Layer 2 of a small transformer language model trained on English Wikipedia (8 layers, counted from 0, width 128). Numbers have three digits each and are written without spaces.
In attention head 0, each number of a token's query is one row of weights dot the token's vector x. The head spreads its attention over the tokens so far by the softmax of query dot key.

Query weights of the head. A number n stands for (n - 500) times 0.00055.
q0: 384512576335563562476445427482500562541504577757421431502496508614447442537512457463442485481465526583370510413510447471648436676681467518500540562461530488544494569365451454442520416347545502510459600560504441427516529521518556452493582547562446588403441527436559471550468517525390436511549548542551484430425473571528567558534592434383464504546522518611461453536584504481520596425539
q1: 500462605565505454485620549645612440502431549394493431389507514369495433531464362591557399527498541428434451459392436647411628391599569569322342463508514507431408523525596603628484446455521520544668374512431361442445525505424405470577463426539514370516588526526590480498383470410567518404570493553549576527568505387483525543548185537562575461535331423605611473586540537597490445505475
q2: 487425540544650345516464508545477428705505476480673419717540392577490593419368580414505500553517540495577539619379614507312433487444522433543516541473392487555609536497510486510507695659502597566588375471626678485442449539406572433629502492534512387541518476543705497438462519620425483518542538479471495474584526422579526492341624385578457521335615468445574564641639643378545523616526
q3: 509466525667417434485503526395544466360489512540486454394528426385451471395609474539638685575359542602404316414558519547463541471635544635389490565709335526480606465368590584665348567528547476326407539409390463349483604462417567512456492328364539359614477522430511503337521486424438511330528509562585512264575645433595648511553336428491360371420463404565622514652246509482407523474660
q4: 453583425538568560469521445500359267374587436524360564548513456681484516406489527457627495532518629463299556706600601477497559543575472435362419463506414336505511426379527453515426700392492564581540551515535476392583617433548515500667584494407389438475423513597595386446380477627552448493528487489408452358441457414487448563681621409436337317383489447535428603325557441495562529347583
q5: 637669395433497551496507563593689411590336444201403588560510550405631381629370530577514557324539388561528596460254553532364595483300557500412509370532527510359555481589713582549439470546545369717585606227568493577411517493745297756588371659580605579560520535366550500510488541510655650584458444607401476612451395426565481427602337706500380444545298548514490392148479363592572483395354
q6: 564471430469360371541775449669500491417488692656526527588544568421597549488420526494434616400329509637540608497397512392521445608372454513739630317473519480532503436575669533544491481610417563506549392491393603314608516395516519510596466541564642586607336518531436497714467439564586356506500439739507536340805646391475476681550467373394340389470290519609814658468732474589617535543637
q7: 509258307378474533554529313503611438321417539610400313594422450687411471552423425577652543425472503555444579506687447505375529619497462657521492446584624517377529610404437452383437575400596476466379437467477366480523457500289394358559434635587475522481329457371398494508526449460595375451621579424452572480536546488605609469737545429542528503571491629550497531793535552576408601662613
q8: 571495476634386440538555508393613470547425552229596404432489541570467539620662572527545456327513419564566592500468466442594411374451573616713547450302361564581466544553489539395638403608436638420575646550422577530486469632497470489495476547521632622421566487535527605387520555357478467644641568514422478629479673316599564437238420556558445565503644656330596486473412466514495473546416
q9: 456477407561402300461425473758583450574662334366483462481480547586507517392493711292237538576493351541715749537598317484482671576369529437408488599336707366540548573559486500490406602431490610379284568513520446399450578623409632435616607692728434543519517490525544541520425503417573572634233463479735595274654428307749364410381589549511510598618490578441369558440597424573437617432359
q10: 481588509573526549426471554544601513398452600532564431572500462453244403577452638500382542401337459490543463653432449512595426490580388572186566440698692396372644431318600488453374532488494550456387601445358595360491786429503799656273512466297441509291557442460525698497653548500450390672543550625577407358448500409447414487491545295588478360546423638536549683345484546477469591639419
q11: 521563473752597538606488442524481619570497592581664457465432579545573546468430546348291517551723569506471439558456568616428608429430552509506582540532590485360425549559408448227593580352401593427599646442482518636440515559518574689709561426332429398725588413372555479441252691514485475341418708491366387503503512510515423458649400436600415406428414579563538549503375578578375413500716
q12: 729559448601390592246440712418660467464453381388417656632406491350697239375672644561377500394600487578649500596532413478617534669410465490465482525595441476402555406625510450646414473506554355613551692615534550374533550608580331263620433546557224412671523380482517563659642310443470475629526362431588620520609470616619335477614575481472526357407470474548494667533548615765529366407608
q13: 407500503572562437282436410521367467509389525509494355314432494565461500488666634468556489528716450534484584485348557460568592549389371675560459411577114448274466420617518580615430402494570430485540622598515684455479457429603462506432497516402370327489555693545527552521738580477533339495430383388592394420450540436512545428722489607571473330385482451724380451366634512571571515497451
q14: 357359554416611457428569552474703510345427357568506540509326473303418573513529467509533402537422500622392323412246634367569661457364540675680582558510474573519437543437631466392550326446553524626418375441526481487471408658285662490479550408605560548349510565339578350551701537472346382450456683433503549332663257517352436590382543569321655354433373444406506392277523586454506794449556
q15: 686549564441392613618629650588268494618556397432755534609535621487365216566425662393483416537576558547415506467525497500283616513322506542613388531434351437477614605747593389487450437526440415409460365349589438458500668537480449447388623593528391616593470491762523782570485531636345659683503552409386503380525533393424506303561420513660741623500421667443595405467503390490619632365557
q16: 724615474453560467342524666735542589544508534549570599575440559322532491599485550461419572456500342574530746506571612464362589551644489342561532517423555586537428453598453453449444633454694598483426345424473558506535597711676423506532382525444569500597415486537573532409597500470411380597568474461472412687633470460489363471288577534429602328660609607497525247510560464306457370526411
q17: 534574439497606755661588481361478775556640484592516456285691555561347522467466525650612509523566604509630545668596672583453525535328665466350480482244457639537417506386403374494395594667399705590503485604522457481703394557360439468455392441606436567515556583674447528631440355550417578623554454474686409566605359451657622595409506413507457573487466586586566475345330459589427381462503
q18: 464552458494446695448377487529551455428640503614368695631561537435447513522474640617311360454490245503665459385395451576296363433531635377479414544656370470574541525487257603339763563590456384477584608607527516638607430513292551634536478503491229393619295456583464583581534466332471469571481438544608305701471493503673515679506296389395493444612503623636656560493273386638461455412369
q19: 480568490438534537314559669297520682555558579293653445549516476391464796516627335400507574439588545450633500256573521534388444649275537522558515417521371586692493387566289457487475395392509470617450368444309207403432474533529462573597478751457420388447503494545403647325382531574249549386443616503435451603554381497509378635423537572538474543359546403530636520522517533817599539711646
q20: 396426307544355600649342555562533327379389476357598568407459527449645307573236497500456559518465510722589654314541570388455381400373603641408594457452484427587456506540421392296437649474437430503583412704569640575445671444366465570547459566335631774478412431414614375347318590602684649585560500436438477590573632510506512439513537572302451445561336644537430480435503193513497355328547
q21: 584591389591474355474372567332648469539733341388405510366335666611635428449500675378507630454422462482710470655374550382424257468157399316559684373388483583545406610648422560569490557517649500602593469415511588570521660561599428407589514597480590716644419497489454355514556416246556582475653336642463734683459636578360526646434576564556560470729262622380541720480544446572486260579349
q22: 320366614294440525534783256593566440497521564388652333482657336478516385350371402413295552391466671405557584671587464617617523750561521538497593494582567477297493540572520506506404588522491407461451472537415468497554673638471554589518512483466509500613396525606561303582422390317701620270469580660575494569487631432390572321399370609616580464387526329490419620428430431371437548453714
q23: 785645322393460301525333584385603610458464298271747569537613600413384484507243582511366347536474134570420633600377554478669644269593555519585434453354473516413536257480278536470370364451367575554672470714722423561698399453539635351507504476559387553617504474524419434564446251409572518666273504285443667649425656496526349504402561493582193691353330615345470651282468413378379481676547
q24: 466344476467507474707351329565387476558445550432387619451272462544465658473555562404380412474523584444536474713560744451511392598543340567547562406388456448605496649696323458440378632678685337401524467339406318579503393622572396465407368446526483591627366526558230562601624523490551452574444524429580417692307361584523346727574342414267339580521686348454440579549564251577325520711699
q25: 503631399555412714453466500399730507643609575355476468500327484417767635697568569589346577369533433593649441589596771402445428406635591630639589461558406479413399529559510355434621448586454478639590533582545605510661476500637487458534392529370673594461643584468229582410506419577399582491418362637432295548737349190480481224443615533323456500528555382461553599455732375587303520572472
q26: 646520446458595516417682459385332483449433432449466529729716506400425649655398380316699681609421567310276477493431369588540541694582513520461466487435409569406385599455521375752474572224418620439566500369703469405561648389435453687352484392500260597662664416356337394450541610487567376534290527567755366600526448493424401406443452428334632490567507464433493524391405639563687628546334
q27: 514284504332901723839533643607437535375558557407604446251511400595366643490486598642588476608458380511444579435476281603627602456395360602504519422694557251521658547533554449626493515433724587582613369455634640389532609387612556602523756348507430465558489534333668453405453520425482329633528671389436702405444369348612665429489345514633414598704529428419559309536670529614426543412676
q28: 599611600221468633449637524503730426402654432676643596471410503340521326474442307539423503500625697759550487299516315445693727614571435687536546294432705552717458301399507625583592558560592452395465579471510408578446462586538370538663484425406563473600561714532337544477409642535497414402595692458514394441530627482398532779533481559637439707482592484465398387443335535451446560447375
q29: 486511601527705554485621443591591420688440459592660520510362421378539377428546403391263520473541577561522435397359414697462615402385476622526408611627479312483511570551769694514347500465418635500320534534421560451630547442276406507381346522436490364604297459560712560427441638648486698474709525152541618680500701402497829518531510425308532537372400210526510714504361576387507503643312
q30: 344452474379734433445328437459393438563511535426686325377471462540362485421500583564763338378371784575403504556457472234611887659376581686173493577681430689460492503466485268417664549420461680404455614411568470415445590485507348602628840394496489258556440454680422545409538451567621455416453533358539549289381673370644646438475653600461744455450605525592421515624358678401493647446564
q31: 416304471506644500579660500719597577597463735416477463411443527637428338645510530484633528436497605394534297461550357662451438523456410232527515522380555609436467500391316457503500438459519585484629656459441549552368467526415513434538290644447417465367259578617769559427340722598564418491428442406517425417626536290333357516506451591741594433664621419359456451554500291407637647355517
q32: 679677395556124551557080505495639467539770505442199587849462706443919456570539569393311551413570334495804528772462573505443299243515606657607657261316462525638420600708368390410575515741626134563539668505505674708706265633631476475425267679542443710565490463628321296339410353486447595644397404535178476786523299413345237495614609593366321645370373495470730680350620237515519098695352
q33: 713477467665400554419597576540606552683444458447397594478416543490728531381397497596401538478368373412715465607452665513254355290329516513507587349542602453595486534775598642526593645685433283536601462487473623646467369561490477622413548563573425599494607535577410577376478538585549531755429418510381467662471554437309382510516541529426367491455396548387571688500517292578405132686371
q34: 659467376426355514704306603335610620515577415515385479619529514337727402579452470532447577399500489684624433563393628312326301289372521584744716335371394605635716601662343500442568541424639497356477621564463496555562463583448482364540407582461547719598166391480489481486527359511383721637296331519527623632428403469331413452409809450476297507546597550489446567512168405462686226566459
q35: 591439275453483503555484627287530561588638305526412466676653633516687374651640596547353586669635414679782494650408436294343332347360444580654553370386393510542553472537474559401431210468459445370523481466530588636558484434582592520394472514416644574550366460411640618392576577602445500576406348406394490517566408465434402336532515585479435524648667516450418667348423457690718432562467
q36: 623350413458634503440631541604438407418226477491557396485546515429354619503491334643532473586494562352477497392427541660466618523437295369533327554674751394413539393590628569472491369525345476415699278539394339497334526542360364635529466560596602310551630630617607490494661512626469529452415629605527471471515513517549547456639358378503680539552621412379319510672533487542596640298436
q37: 510388635399447582605211548385528382544426565446610500526567649530497469480428483500268286365774396469471592716543561572581517643586386409572466386345385497658542365388403413306556445483493596473493638546611579278673538503435457479624474626520450409552696624551602455527722370575358650435457666542233548344633458670560317405386503658500445641560276576274347541470588455574614615274402
q38: 606410566491268428590369560416497515675460408524345548552574562455354580292576283488659402588561595454585584236348506419471371302481468533484639445644557451405543406522405411364480537399383531584488404538684603361542515494427355398497663634483358578618582474442473679627466664489488407555480584622656527743509485580512523551476511421349494509534448389403403689463625367426393374635562
q39: 586334503516607418649590524578549652579354482623404413347477646517345454586524444735362315500483675636439474493563416457375729713565513517565407620551565507365641455623601607611493361386401513456629497243604308455687659409421601615422573612435439503601614507554661679537624513477585535639318432596283455385457476587433532351672410513496603416777376645472337524671698749500372666323497
q40: 500419465712542545308421631343527578497624525546482470489414530377488345483480423587554586673452577518561609497670607405278426351472425537506576533565523482431476467348465356289404571440551584468464489489506366308538559637394520277466250454433440615608415575559439509374495553528563388474556491476478412521319544404352341523531426500475416440428282638563528421665355506611578324670446
q41: 572360705547330436457596523583467531480353491385358446558514487579436423483532576475497377451388466553328475517380522481426717585370439543558492585604451694580521478423480495607556626556628535488521442494360486664629617650326328568518308576467242432577575666524572573424484343607397557445573511378564570362654617423640427554506457572518512440398642597300576552532557444388426523303588
q42: 441516412431387572619350421539730455599472313533483516494490506775517470487513483309629647522612442423490522520442475601352510329324487614583515494573739413484537634672420325365529630342364515595369465481356741516445390597470648487512560713465516559519583642462464570610320309763419297331455431449528394339650530455474324549616587598440474565442294611422369663493548399544448379732460
q43: 396671408513486477544381358366447432642618839545243409714551625446549581611389318383247352493580184518656500472507584367311409443464381544471600309350318581527400510535451546503473504483563251600542417626567552590500559549584544486500440668408639414302590460566535399551513540461373794397513380493420699451463363588446487490334799657500414620385441627597406514408336418557452473461549
q44: 274602469371527429570558531560509472385392434506609589369458511503344532442677340486550579543658345704434649560364621500540657596533451596494472680630540541596459530462631562604428535287597615451558530539384618666330517485393542500565392503604466370675535500479563405514439497546455465500486580470533460605444439470517589480379481530515677567616667643536503613500411650362514432676743
q45: 274644664378412510466439588532580465641537362496596673436576310479536442490521532503442523523599340827555514543335573283333439507526729521559548732433528529841511587370471550583486453472732536659403606429475401542518457356415362280497346489500434601679610551608475603458293264534465517363531314580709414648503328673414497514236573701387542483588283415463394414516526551573671584682554
q46: 480359497395486370542577417553510556473581580606374347683283500210406351510387614417483509400696467406497385580487531564528302392657658601465354554507451662539548381405487550562302574575513698636551711513429656543480534672587471355413564402472594575345530560405460507435278541616530574635574619503500741422448537690732665536549459660440394696593433621493436627279610578422536667533629
q47: 659580450560525357430663518551426500446409226440518480574652364512585451552638530410531460398544468497720526563471514624471488362516317553475570429510542656739423500454418577652413312579486598563497569520573662317604391399551518393484355259497497269523485457414614554553486411702458458419575589404516412390398464440500539322423427616631272432720542385559445437343457472592385441487567
q48: 494418593328442503597595568368782637444567484494553319410451577384509307457674476506461436444580532431358528701486530407649341482438528520649620531472500410451409375618470416546520446465358313471695332474518473612462575284547454593409412450441526500553361571541659461318492475598485585585486588457615542500537602481463442407523686440566456519491568412433675649418756367515381325477449
q49: 320337497539516740632597444472420463215427546472385526479297532722394655590320491398411641570467503465545738581485657464537538630507509387588581591549555642570309649573371550476497525527473517512544599574453370283604519607469524386548649349500549482497584426405265565512624547479411297514413617388575575468533660513590593660476357413385652456426450548311410472472554617513613515507380
q50: 528555593507449677500225353611604404710470482674671286500336529466694593412308242534712308286486531703599513388398513644526479507478527421577509444470573422421435510593507540671678521606291480601596695463373626612369468386296630418522561456547473638616612607467430489414578493530327500774638393587644577351273362511629664514449385564741524398330514503493375535655486489439517635375418
q51: 599386367387534591678400484418470500727519728454408503550487527426351342363549280570551753249385380544593430566526546544511440413562563468566589572253533416565808689635617416471646577471424442539527538608547523457604430446434436121613433476544406393541616513653411477581469644444507546565576360571358437493490610326484429373455416614420300568428467487466430527591571429298490223592369
q52: 467328482695535471267491521412422497488379772564442408413432520452623425353342383412409512626485467494475447509344452593575435273519367500615396344548443652425459747575312391521564469536491517533559518313636512558482411370509399643550591490575667656381524480510500607545503332439551392549491521481481665556577429342441363572563634573432521500547525424591394570554324556509686620817460
q53: 486654559615449411552201606511525401448575431446634567572388450436475700645405528405475456518526436409566419557513510325468519603371521454551439441575468503540438436522445531386505370596568624617492442529414631565594503550670465472473437503578457675627464474437505374505374547528532538335461516399509478386381445624537661643439651348529399347610489605430627514346340520645403443436472
q54: 557589673689660606378666493365493627446510640564741476493241556578547419497561634535629350402361303314796476392465534438465340760474479588696542354572436664383493317570663449479441464658431614289602372483573514615500402237666493591623424481531641489507604569508625432521364681609606426270569528352439529314594584359563396376401433479435418574333626569763403594759430349335567628416463
q55: 717464500658405588457263474485606656493813566588305701692471432637767654553346828546443284583553536556727553456429572599532452294473511623427891542333394395409470660462418448558546507335741414372526723440545423412598452582578662470550376589518442598475437651636496404377568514559547634556390456477430385597536381453586283507255535550520500503420422564367511633349363628391645445632417
q56: 600216458538533435649695729596599447339429421532698409473605613680702573538274554438474633503451549420568355450243490414427376379466579588466503680694596445553588568731591660206365580584400343292449441493663453539440486511341626511393535511544525638439583469564299370620547534527514570448555407522579428474350613515326325979370490614401457513548493452437371616484648401404398574287445
q57: 549773579670601517511539469438643524535625562490503559401589603654609261669378468426529368516291603646496265423554497724459450479617357610335447427452493728545647339297295450575544405500490409538553439420422552371441472610591592479389510566334603417663486390766497584620581357401517487481439521457272539543564482182731382472384411581429361471576416255345371546461745575579524255625429
q58: 578552287581453519684619523360547384503552562373631257553538527394559687636578569468493612534424522483428550510468423406409507430545665407610441522590607673577711472513619512557437437410317521458477487481500732539552358307530487583536658579497433555397329497756353438558673323305494305473449698615348444297484517493564472604513568409378516506186569601652411447406432530363542523562830
q59: 394286500564380465574550450639435736390409259388646516566409472588584480378503305532596330491423487331323449560745447643482557544667301549455407412567457639353503519381611714412462446523436379354551506302433530550372524524189383459521481451351627319649767436493633664510420579569654562401426411631630503486539601546733687447533600481475480450421600558493471654437387476381615438422466
q60: 479409391531497480446719482488589491381447531598643581531608472392533439708443431431408412601676532533512385437566559360526576536537548459466516554374600470415301418448458627433454545442503369542639420302406551595600428539290240427487437418571547468537419637579405278357456418525456378667529603565484392533509428579657520435447696489582684601617593474392350635431611527418453341740385
q61: 579611449575444512555567346350469530524486723455518392422326506449387466646527506447295477375515384423576512648330480416292595460399468693176582296337635512497587437590515549544354448544663511545500512419632551509392344528366524552530582641607420781509521480340545521592402563339515460585532425487666594565409570462606568422565543570551497690447546424519673351530541571457467413294562
q62: 646556503445526448487599623676513344421494777456414419479553591556420681408462500439510524461344400403450363684681628509582545371467479416537580473638418413750594467477513464376479471596424497478513640512471399696422506494420596733448298534672584569394490527594487430348471412470447604523405428389727443390549497258361619327668429335544443551559411347438463644602814325393441528514406
q63: 515333485553516477591534583570456488518581716497408714628569466391803475482571618467579573419497479247731435442562491291408674544600535515645519401367305412427386381676432602473382335542538469595472586612621411439594621650404515406464595539535374536538358333513497435485389447515482322422269500611335621478512329585387606494395587408386430460494494568589470565592535406412636363562538

Each question shows a short text with each token's key, already scaled and adjusted for position as the last token sees it. A number n stands for (n - 500) times 0.0023.

Then comes the last token's vector x. A number n stands for (n - 500) times 0.014.

0 "\n\n": 407475458618413528524482587550556527524592508497586483462647616600472521443414526532581559626526550389402491476463510543532399544564437590519505440402461492389261558365501380490547499502572446
1 "He": 337558571586393544462416531473498567535549536546584516523605622560469555399358545603545629597541404384387563479492539574611405537581472588508566419417510550343228555374569493507624496495524426
2 " is": 442570603560391618524461579542535538561571560531616498506621597560471505438387583543555575642522360455417589468481534543540429559539402565555529477402545527364300557394454397464569525458497450
3 " the": 629584573496467610516434576528493594518573502531568489454669599618490522444382571553578517641512400525488565413501498532561460541516453575551496479422481470380281548314487366499591494493503421
4 " rec": 681525513492467626578393569518461544566562551538594507467636535526463591434331521627535587655498510629651627362428531427599444534628426597619562477392378518329136662394454464582567435442561489
5 "ip": 402322537477491550600446606567519582535519536517688477455624564516523484469357576629525585681540695612610588505564533540541411533575426560507506458426426470341198586330438454505634510467573481
6 "ient": 260413443404525502531371558576514573517538532483641510510664483488494545421310590523503605668547563600624492435563534517614461547598465622460474380393446456420179541387427404511638458419506474
x: 401543442354327387375356586352652616595521455476515562362411741338484444532474524391521470408526448389565594540462436525458522397435545577607472391429523544675490440460403514482401593515423418507507593410481522543392480516554469373571513597583582535384499443554385511383445534429576557524583384542516359591502463619481409499647595577450481453395341531402427561382476523536395511670428
Which token does the last token look at most, and with what share of its attention? 4 " rec", with about 40%

0 " in": 364459515636382603482394560508433582510596517492570530476692497584493571462404638524586527641508622418438509544462528561498441540536401606513547456427500422348254555327435445541577515452502442
1 " an": 330498562599419630528435603494462567542597462539586481513644568576455560446352601610542596608497458400433578482426499499460429587569431590525503436420512503383239533344467405488587533456506458
2 " effort": 484589691514358570529404560537478570562509461496575392534630473560487574476300637645519602598507283418496597550510465471533374571616445608502520452439559453338305491330442390501619493383529450
3 " to": 617617581503417609499399547535446576478513491526526460459719604570466560452416642597563588602487385486523591462548483502509439543557411589496486488432485503379339599352506397545579535396498470
4 " take": 721598538481402564498371623642431594588522507547584479591611538529470537448377579663575564669498552504649656380525521517489362619617422617467474402460577506257265592361438385547594461419478464
5 " their": 575532521462457581493410592527444585544545500508572467478660565610431538421372634555529601629493676592620580415551498440558445570577470552492465479451511550396275547294469410516639517472472409
6 " we": 389411380348493591516430531550436585533484466577560502476613568481513553402388631584529601635607682556670562375636506454600483648567378634509530492429479530331187577382461462542611487384505383
x: 496516396513425417359500508509539552512420437590639439457308429545438545502462613513489454307482568549511652575570422488503472468321510544609544397415488496505459300530376547449445584583522471684546433396466494343515668519506379479631560485479590436438509541646472526412504470496387624613417525580597539520561549695495562433508479653351540343520380482527526321404496343608489530483615
Which token does the last token look at most? 0 " in"

0 " for": 338471498634362635477452575552484609509560494512602500465694527614480539465377646590562551662505606412403524559469481514484450549553423571521519458396435453376251605337467406549611486432476420
1 " the": 352499536562416593517427585539485606507576505540558469441679605622504523441388591537574514639519422427434554467447484536522441563505470576543496479418463471371278555294475368536613503489494431
2 " g": 486611730553427635518456566460430564559536527537600474517606512519431585461320572540536582642556283478528638493449486539577440531638409615555577396396405447387171583367368479573622473428607462
3 "au": 757609577441418583521406578543551525498542483552628455491653535508498464419310582570582710680515477565660647444447514479499410556579476667590509417462490418322169511289413426508687472446544418
4 "ge": 637538562464404522526452564523494564522543512512597443512644534542462440457321607604573641710566712648651591432515578521582434554598442647552529405446494422342175568305492414506670480490585459
5 " to": 566504509412469601522391522552456589523529491532538467467703604544469546418404628613569571621505669624615596392613512481538435551595407617528493446414458481352246599344466424547600490439542476
6 " f": 358381321305513632523425582551404565553592482521609491581644533502453621438333534674523626668499639600590589391551548458566399564632438587549562413440428463335181589346401489585608496460631503
x: 520535262618388473292580558455645525467650454461505380305308562378446536593633493562537555476571612397499573489548504530491427548277533433607709519479467549544424513431529334470451514507534509606422403487471493449577553563615389484580627537512439486451469515368590483477388488434536585699470393523543458623501549567455617598468592485578545472535413560522362566414473483491435606377615
Which token does the last token look at most, and with what share of its attention? 1 " the", with about 40%

0 "ities": 313422626574345536643385615479496507560529486488525409498683481544501458473284596577498603644537584378337595601474493436596455612549356647518495433482559446416186589286452450573669466395561459
1 ",": 328551539562421603562422579588503537485566509527571483437720557632508592452337607580516526677522416340432596519482512500487438539527423574555535464430502435395243566290469353540640521465551431
2 " college": 461654703517356600564314560447477543528580529480573462537655499518482514523327644663500659630567283482458588403429518404607389602556360640467483430468461466376218535349432467517583456406628445
3 "s": 714617621478370506620476571530489524538547452471501470502699526570486475461302620578511604652553454518620589418531558450635471568502416613508535449464544516359206557256507384514675479375591470
4 ",": 690588582426423585543420576609509545502559497511565501469702543634489604446333635599494553668535544646546593435577550461520432544546411566545505458440519448386249547296481362525642521466580422
5 " and": 564443546467503526488468531500509552514592461462560499508745614616430551444394639564504541667529631634596552398599519454569463562538413554496532478456454483409289574307504351502569495431544408
6 " cons": 387474361385558584488468570499467530499568484457560503533592518533522577507367571618578585648521692540576505312519570358603403648626389643595483435437441543319177584421443449550543454450649455
x: 489515401465434422400492601346453497479509544508628567411239414415540584533561571469403544491669555515563572495462286334484501577451484470596625392606395592489605511590502409511500508436561594589469451427429484413556528508439356362647561608465609593459583498405565439443604373448458622463452344596460454596473557570430536424485429464571551611466441605496415385258458586509354498462586
Which two tokens does the last token look at most, in order? 1 ",", 5 " and"

0 "s": 255412652602332527647431617532497547557573476482541409495656533559475489440269585640505625687535541364308573575493507473592471584547391641545540438442518451356129589278470387556699467412590459
1 ".": 368605502516440627585436571551520590521563527512585490425722571575546576432358544608613563693533380285499609512445511546503464561520434594525544451450461472406230603342493392537624485447506455
2 " If": 494697602579377613614467568569510566556532532506587416517640543556492518486312469584551634642545270411477619512507552538538412612570421587469547440444463490389172640328524419584652500411473427
3 " the": 638598579483453610547415585527496627529582490537571464452658610604487516442370551552594538642524389519535582402482527535578441558521442571534500474414479472373248589309488361526617493494517416
4 " time": 711569546433401555571398528556525596565547497497570460500618512514492511517283589603549598647500592634668619380522513500598345576656437623497528394444451511343209549281417476586589500484534451
5 "r": 361444409399458524564439586586477588538534471513610545498683554519503467440298645628584640693521723645650549418526540490619450569503449616491517409462512397340174542299426363529638498428594392
6 " reach": 416374376357474557560317545555464593503583486479632500516568479511392549479359626600522568606555709516612594360585592423576326581635366579473537443445470496349214662400448452534606431424572446
x: 524619463478354551408387577603506609525586557411653459424402489444346516651538594368518529562520461559599628476454534512428564536483534362607540535318552444510559575554454600503422599466461477547480358490473469540461807616463504456563553525456487630371404451552444474539590564372556507546551470608595503567440687656428400575351594451602539444350454583434508472307564457633287584534589
Which token does the last token look at most, and with what share of its attention? 3 " the", with about 30%

0 "s": 255412652602332527647431617532497547557573476482541409495656533559475489440269585640505625687535541364308573575493507473592471584547391641545540438442518451356129589278470387556699467412590459
1 " the": 362494534560415588520428582537486602508573504538557474441681611630499523436386580537574510641515435417444555464447481547521447561505460579544501488420461465380281560296476362541606508491490443
2 " Music": 549635738584347563565386652507485593497614505493578470457702480463486515450350582622521591675627253458488642507435569488596378616604413639561498370426484394336106535316427479589690503425549490
3 " of": 607589623479437592537428545528516566529558496509556508465663596559510522440402682542568492674509439536524616423541491455551452609550447576541466421455446480375246499321493392587584498457523402
4 " Chic": 711516571419336649612370604535416567571595509520577439425602550494438476416310544618513644625613560681664690418480575403560435664588377604519476383437502388337141566309441437528684463421543455
5 "k": 343434427404451494587422552542451604514588505516593478536628568498502476437296624618566640708547807609693584368480589453614390598524471589519482411449503412305142545256461390587690481412581417
6 " Cor": 346305367302421678539413631506440577544575524498616521535600516498445501476333540603520653664572681485636546322544624370639415581614408602546549402410506369359101613330403514492716453458646435
x: 536578380440416352462461623482576554526540465580560442434320581579639488431743516454473544490492524322507528457523561417511506559474637462564592461451560601548500381576517321512417592403505438562457539354460472507575693540453419331574549571439654609434616601546429493524414701449531485515651487533691508624598570496488475505617531524554456581586565610640388463268379531472410477484620
Which token does the last token look at most, and with what share of its attention? 1 " the", with about 30%

0 " to": 334423527599434643522430554548452582473537494534524477432735596570489547427397606603586570606514617412419535521436486553489426577553409604518489470415475477348255594330460404542600493424512465
1 " sw": 239594679586407660546400605543401561514570546524562469483630535519437618417352561611526596655574400414401607513415450531512411609614426573469482443413467506298150621341448420595592446469650463
2 "ing": 615609679493391516578423626502452596475535511531563476479660509513465533438307585604502614661487218435553588479525491539582404529584452607518468418476499511333158578292472400548686464451504468
3 " a": 658606574487440634543433628539482563534539479544584486517627547583458605426393583579582604609496354493531567453490519521506449568539425582498515479373532506368254554316472422512590521480488408
4 " power": 653519635443378599555422603523426560580520477531605472589608532534497520490382580574502609683523511556718599431512504452540408532683400604540501488424556415356202546356361470589598539427540434
5 "ful": 433530498349402470524424580503428574512557484566560484463642508533450495442319609633513677692498773657678513388517555474578455608605501617466494425430532493362215576292458382561647519454507440
6 " we": 399392374341495597515417526521418589545484456584557502487592569475503543396384598596530601637609680570678550374635537460605486636563355641499548494424485521353179598395453473540621492397526400
x: 502547387530449375385510497525527545510402437562637445455309431538416543515470564501493495296482570540505648584527453501508438484347488515608538384416484481514452332539388541453433610564502509691524414353450506329514705544487415484634539467485589431486525529653481527418503497492414620648438530601603551509570544709507592420512485669370500346522351495521535326406503384620488530474569
Which two tokens does the last token look at most, in order? 3 " a", 0 " to"

0 " an": 388436527601424613517446587479472560559601449538593488515663580576442557448364611604537579614491613437411523501402488527448436576549436574500503439412511507388250537349469412496592541452483458
1 " ext": 292527671623387622565437604485447565476537447521602466566577512547524558422366579644577603643541416385478618515417501517476430594601422633549550417438512449301210586369416422576557529465635467
2 "rem": 579642665498376566564372585456410524500628450544570493436612488560495491474335570649466705679476320413532629488525490482485510613537401564458559449489458487414201541328489447498608488411568513
3 "ely": 647690620506420554538401558499441570541591509473569476414594543559455540440347608670464624660509444541562607379517503511558452607557425524428504459467523384373267584335486373567600475458551488
4 " power": 640534628441365587534407588498419556595526475521614464598590516542467521491385574580491623690510499562721593417533520466534426538680399610538512488433558408393199549368357474594597545435540444
5 "ful": 440551496349395452509410561475427571523549474551564477480611494540434501443331603626500691700474745667677501376536558490559471605609500625462497422443525491396234573317458401565641524458505452
6 " or": 318420417386513522450419563491434577524541465457593423528652558572419501464379587614546607702507661599621485392605542506556461590543391614483549431432466487407240547353496373529550496381546440
x: 499543486500350404439546504318398585583496477401516512350341564423549362497433475363504507351512547302635490579562458392523498477405498284483554483258438549610497427500432578557538469430394477621577431454273500510463688507434529377583520617560620598640609483595470412519452521478481576593469548522561463582556547600386436548332608503457498541447391584421558483329449332535377432572499
Which token does the last token look at most, and with what share of its attention? 5 "ful", with about 50%

0 "ss": 204455671632361512594438627452508559538587530483600484486574510484450513404331550673516586687550524364375588505504528533616393532576415568490510377384486421299145589308488467600669449446596463
1 ")": 357518619538385549629477556568507574559581479496561573429688577584511599436334618551583618642552460328446588472465469490588435559564426595524507451429516431359159642373462451519651513460558440
2 ",": 469654575533426614577449582616513557510573505541581495436700566611509614456324621588541543678536303422462637497497540507504425543546434566571520449422506438377202565324461380521662535487550423
3 " Shel": 706620635490350581531449625535475567542569525528561517458631543537503573464335556644519595673590331575593698445439532440584417645579409594533565427446537476372134605336486392490692470379599404
4 "ly": 678572568424428533514400618507457572481569486499583509446655532523450545424367605654512652683524662662630565373514560497597434611523453599454536436419513469345172591329470402561643482437589412
5 " Mann": 556413486401412531587426588539433515519628490472622513472579572489478558454369536662539659633588732655657627386477531435568375597617415602547547467397481482354158584343463465511610480390638446
6 "e": 257369364384485514535459551553476558536593491499583540481688562500465501418328586622533627666521520545624526381518566478626499565538530573534504475443502452332210626267448389557674487475557405
x: 534491348554355402412377529574672596646575399401465590471349708442608491528432562399577565526477629440641568543531625425408410398374508425705571391408544597575443562479465322572406500540620319571582512505528568471492472653640432313536505559563529561444536439545486492520456417564537598537484481636558453591514511584426552597394539609540420483471390549487557474408572387519511477480554
Which token does the last token look at most, and with what share of its attention? 5 " Mann", with about 100%